Layer 3 of a small transformer language model trained on English Wikipedia (14 layers, counted from 0, width 64).
A neuron adds its activation times its output weights to the MLP's output. To switch it off is to set its activation to zero at one token and run the rest of the model.

Output weights of the MLP neurons that the questions are about. A number n stands for (n - 500) times 0.0013.
n4: 552,120,602,426,544,694,316,516,356,476,219,617,723,640,425,404,270,481,270,459,410,484,566,155,345,369,482,470,494,542,524,618,487,289,358,574,366,668,245,513,605,451,667,296,587,387,740,511,592,324,494,641,450,363,818,518,433,387,485,544,691,660,589,359
n32: 629,441,453,554,553,352,596,506,694,709,341,509,397,464,754,629,288,721,438,509,452,438,119,216,482,359,348,412,458,602,654,525,672,470,504,627,549,572,355,358,346,292,488,761,422,443,511,329,116,388,257,648,450,225,690,393,449,590,745,494,349,719,424,673
n67: 575,110,586,479,470,468,520,551,493,272,478,562,505,421,470,480,442,433,580,580,623,325,350,667,467,412,410,458,861,667,417,600,588,523,538,505,569,606,764,603,472,542,688,681,432,617,467,611,456,596,465,611,320,446,156,700,407,682,624,696,311,562,582,494
n92: 895,641,558,386,547,686,453,590,689,491,467,232,496,453,451,527,474,449,280,399,630,426,563,480,694,862,255,564,545,516,482,220,704,668,566,454,564,574,519,394,417,525,798,529,637,582,621,482,399,280,297,558,450,638,579,516,550,598,564,227,461,660,537,643
n113: 436,538,585,509,390,580,619,345,276,613,305,727,663,522,249,368,613,689,478,597,449,590,637,363,264,535,466,602,389,499,376,584,501,238,478,563,266,583,568,589,497,548,468,576,357,533,587,540,780,279,534,909,97,204,444,554,391,728,535,650,614,585,448,482
n114: 278,294,348,966,503,165,416,483,670,640,340,315,462,645,416,333,572,294,611,517,573,429,325,555,640,413,442,345,807,488,652,684,608,553,374,500,344,627,550,492,716,630,367,496,434,762,617,712,518,540,574,540,661,469,452,233,921,386,708,592,283,551,266,585
n126: 610,623,663,374,399,472,461,339,495,570,674,754,322,566,394,375,398,273,469,567,841,472,403,565,323,646,332,583,492,747,529,443,748,560,465,506,558,282,390,464,457,434,599,659,366,416,638,584,495,314,685,352,695,640,345,651,600,678,365,713,546,469,246,292
n127: 525,521,542,564,552,631,468,466,529,549,484,419,400,623,592,178,674,359,366,452,163,565,644,386,394,382,612,511,730,550,650,721,628,621,522,713,334,512,399,414,447,656,258,686,467,387,610,315,563,462,548,591,529,372,519,415,373,405,622,477,468,423,616,219
n162: 460,635,460,665,627,513,506,518,453,553,389,422,137,709,662,369,495,490,642,662,501,850,414,561,339,312,672,379,798,523,642,744,430,355,474,516,389,414,449,584,448,423,311,338,634,567,505,564,410,460,444,650,535,614,409,601,687,843,463,571,771,364,733,570
n163: 669,448,332,450,489,374,403,450,424,503,389,325,504,590,546,574,609,514,606,335,381,510,612,630,552,406,438,534,461,466,460,478,267,378,451,771,332,422,405,415,736,775,557,636,591,452,647,513,594,339,445,161,464,387,453,779,485,608,515,476,505,704,380,500
n169: 634,317,607,787,562,179,434,377,835,714,438,585,457,467,504,426,475,778,504,681,58,344,215,396,558,470,385,451,852,620,434,686,580,331,618,533,564,427,528,315,428,483,703,385,549,294,467,447,478,372,467,543,557,418,698,502,751,738,607,392,502,493,338,672
n197: 384,474,412,349,783,450,458,540,390,718,580,283,620,534,268,717,471,310,468,514,741,309,223,604,410,643,428,139,576,472,839,274,412,528,530,402,742,385,463,517,504,689,658,467,588,511,277,597,211,481,592,501,536,628,576,495,471,474,575,562,794,510,652,560
n217: 375,545,414,359,643,496,404,311,603,459,483,521,527,657,372,620,457,192,480,376,806,553,558,584,623,772,683,390,546,185,572,329,731,817,528,247,472,574,270,583,416,396,559,456,436,718,492,494,544,325,642,432,612,578,883,509,442,554,589,602,468,768,504,768
n221: 444,400,552,725,598,367,447,458,401,517,415,533,494,450,451,580,264,513,546,595,655,495,579,590,542,373,405,562,666,525,610,465,570,501,466,373,514,594,678,400,554,395,605,294,506,699,413,658,290,506,439,577,594,581,522,514,724,830,579,427,524,720,353,664
n225: 434,555,466,316,508,280,250,543,504,573,438,604,606,680,494,717,691,587,517,428,477,379,413,574,555,540,658,345,566,560,491,606,379,507,510,551,480,392,400,344,581,597,449,437,402,552,430,417,333,270,596,572,334,534,439,500,308,398,336,532,610,526,706,511
n230: 926,461,577,446,396,704,472,459,603,647,351,760,615,802,512,486,518,827,469,536,682,289,416,309,367,241,369,516,144,443,629,547,732,419,603,575,584,450,692,495,482,629,667,640,707,435,186,415,542,237,440,805,634,447,392,574,488,212,431,316,421,644,561,269

Each question names a token from some text and the token that comes next. It shows the activations a of the neurons there, in the order above. A number n stands for (n - 500) times 0.028.

Then comes g, the gradient of the next token's log-probability with respect to the MLP's output, scaled to length 1. A neuron's effect is roughly proportional to its activation times (output weights . g). A number n stands for (n - 500) times 0.00093.

"\n", then "|"
a: 500,500,788,500,500,500,500,503,500,500,500,500,500,500,500,500
g: 656,199,398,392,518,499,339,543,565,504,265,558,736,251,323,561,448,586,628,420,485,634,459,708,487,453,478,324,472,785,428,154,694,361,499,589,578,330,593,529,280,689,572,320,539,216,533,532,428,413,482,591,540,548,615,601,443,581,351,477,607,416,629,422
Which neuron, switched off, lowers the next token's probability most? n67

"al", then " I"
a: 500,500,500,500,500,500,500,500,500,500,532,500,500,500,500,500
g: 497,738,311,543,239,321,472,406,473,494,681,511,245,620,386,594,568,649,387,732,549,376,542,650,607,493,321,512,696,659,347,715,599,615,464,366,271,260,441,695,373,659,439,475,517,739,537,512,432,408,540,573,531,685,550,617,454,690,554,309,494,459,289,608
Which neuron, switched off, lowers the next token's probability most? n169

"olog", then "na"
a: 500,500,500,500,500,500,500,500,500,500,500,500,500,500,500,512
g: 660,770,256,395,783,563,369,470,537,475,363,440,703,654,640,375,425,571,434,379,439,398,360,396,481,589,389,593,743,414,378,382,639,570,367,420,561,307,523,549,355,365,456,484,550,401,270,322,479,476,511,479,624,483,239,638,668,615,524,706,428,765,533,754
Which neuron, switched off, lowers the next token's probability most? n230

" a", then " profess"
a: 500,500,500,568,500,500,500,511,500,500,500,500,500,500,500,500
g: 655,392,497,484,469,605,331,688,553,473,652,530,411,667,469,417,373,719,326,327,500,446,549,529,226,583,581,663,366,421,592,666,571,761,457,381,436,464,549,627,434,479,546,241,603,637,552,305,645,494,569,481,247,831,523,849,442,596,342,360,539,496,660,555
Which neuron, switched off, lowers the next token's probability most? n92

"er.", then "\n"
a: 500,500,500,500,500,536,500,500,500,500,500,500,500,500,500,500
g: 562,439,800,758,518,461,569,617,431,505,406,481,297,384,369,532,474,296,528,626,722,447,341,826,567,518,502,394,385,497,475,434,315,529,325,492,380,728,639,785,779,602,470,531,429,398,287,548,424,636,349,650,550,430,662,650,429,285,464,563,384,624,438,421
Which neuron, switched off, lowers the next token's probability most? n114

" c", then "ell"
a: 500,500,500,500,500,500,500,533,500,500,500,500,500,500,656,500
g: 600,435,376,482,350,746,521,802,520,344,422,551,501,306,376,683,719,636,338,327,450,371,386,608,702,373,406,522,605,738,440,583,478,309,369,566,392,398,357,454,344,459,597,327,630,289,790,500,488,478,662,376,541,587,559,725,326,582,654,637,492,600,588,439
Which neuron, switched off, lowers the next token's probability most? n225

"oc", then "y"
a: 500,500,500,500,500,500,500,500,500,502,500,500,514,500,500,500
g: 580,475,448,485,350,411,491,410,264,198,374,777,697,447,592,310,530,542,440,427,374,625,581,755,404,508,457,541,565,469,465,531,486,450,112,426,553,349,499,359,510,662,595,550,490,357,377,323,431,499,737,439,354,915,475,382,556,524,586,489,408,499,486,290
Which neuron, switched off, raises the next token's probability most? n217

" c", then "ard"
a: 500,500,500,500,500,500,500,503,500,500,500,500,500,500,654,500
g: 470,667,521,594,461,671,458,612,339,630,299,446,647,598,289,490,353,437,473,439,435,579,399,412,276,685,656,717,657,735,551,678,447,492,449,513,706,543,679,746,612,459,384,425,452,316,497,727,457,396,388,533,383,335,374,392,337,169,524,541,517,424,632,251
Which neuron, switched off, lowers the next token's probability most? n225

" |", then " C"
a: 500,500,500,500,500,500,500,500,500,500,500,500,500,544,500,500
g: 266,513,656,611,354,179,642,268,558,453,361,534,672,450,602,547,326,629,411,598,414,389,459,382,534,486,358,522,561,366,615,664,932,454,588,618,390,335,546,517,240,422,587,384,521,452,517,710,465,514,611,588,296,311,370,594,499,563,416,272,389,559,383,542
Which neuron, switched off, lowers the next token's probability most? n221

"st", then " was"
a: 500,500,500,500,500,500,500,500,514,500,500,500,500,500,500,503
g: 608,588,323,614,450,706,544,574,626,312,263,451,481,476,547,665,622,403,548,464,330,652,544,498,657,898,360,425,670,546,511,523,452,548,451,532,402,565,347,586,505,475,534,615,793,548,340,377,761,521,485,177,431,302,610,584,360,704,634,565,386,321,415,595
Which neuron, switched off, raises the next token's probability most? n230

"az", then "ar"
a: 500,656,500,500,500,500,500,500,500,500,500,500,542,500,500,500
g: 539,468,361,328,437,374,534,406,488,510,417,384,711,722,558,567,203,565,716,357,581,425,601,471,422,515,767,433,585,598,433,483,383,381,565,535,598,765,594,437,566,392,480,628,285,506,878,478,396,404,576,566,661,716,807,286,524,421,470,430,644,607,670,536
Which neuron, switched off, lowers the next token's probability most? n32

"b", then "ara"
a: 500,500,500,500,500,500,640,500,500,500,500,500,500,500,500,500
g: 614,823,439,532,354,584,418,406,392,575,463,746,595,336,353,305,414,202,572,549,715,399,705,740,668,459,291,524,619,558,591,605,620,406,519,329,413,740,523,412,589,464,485,577,570,405,590,372,658,323,569,357,385,422,523,408,416,349,432,468,641,750,332,599
Which neuron, switched off, lowers the next token's probability most? n126

"al", then " |"
a: 500,500,500,500,500,500,500,500,500,500,533,500,500,500,500,500
g: 571,175,463,388,446,367,570,745,683,587,257,456,679,225,357,423,621,523,869,282,489,423,249,448,506,558,396,421,370,525,694,442,586,488,497,370,558,413,582,438,305,490,331,376,724,778,470,605,363,484,568,496,551,581,539,621,594,440,390,447,424,431,481,578
Which neuron, switched off, lowers the next token's probability most? n169

" a", then " E"
a: 500,500,500,500,500,500,500,509,500,500,500,500,500,507,500,500
g: 347,539,641,588,675,330,545,482,643,606,336,636,517,471,614,304,556,687,498,598,350,326,454,409,448,433,265,430,733,566,586,558,562,776,714,524,652,344,523,596,493,674,295,625,545,764,579,316,394,561,701,648,357,556,310,197,516,562,691,407,458,495,499,539
Which neuron, switched off, lowers the next token's probability most? n127

"ional", then " with"
a: 500,500,500,500,500,500,500,500,500,500,500,500,500,500,500,607
g: 750,338,638,359,426,471,593,443,390,414,119,202,451,420,537,538,496,547,483,456,447,313,462,361,607,699,347,592,384,483,675,488,667,536,459,353,469,705,459,462,405,654,518,414,506,630,478,280,611,273,654,399,383,505,720,558,410,473,483,570,692,229,329,315
Which neuron, switched off, lowers the next token's probability most? n230

" c", then "anc"
a: 500,500,500,500,500,500,500,503,500,500,500,500,500,500,656,500
g: 458,712,633,463,420,721,443,652,448,297,228,640,421,500,577,393,418,452,578,331,632,390,407,738,524,460,356,544,374,572,517,458,467,413,818,649,626,525,352,498,548,266,641,490,585,602,415,309,494,853,762,610,518,516,529,479,217,446,470,685,608,535,522,382
Which neuron, switched off, lowers the next token's probability most? n225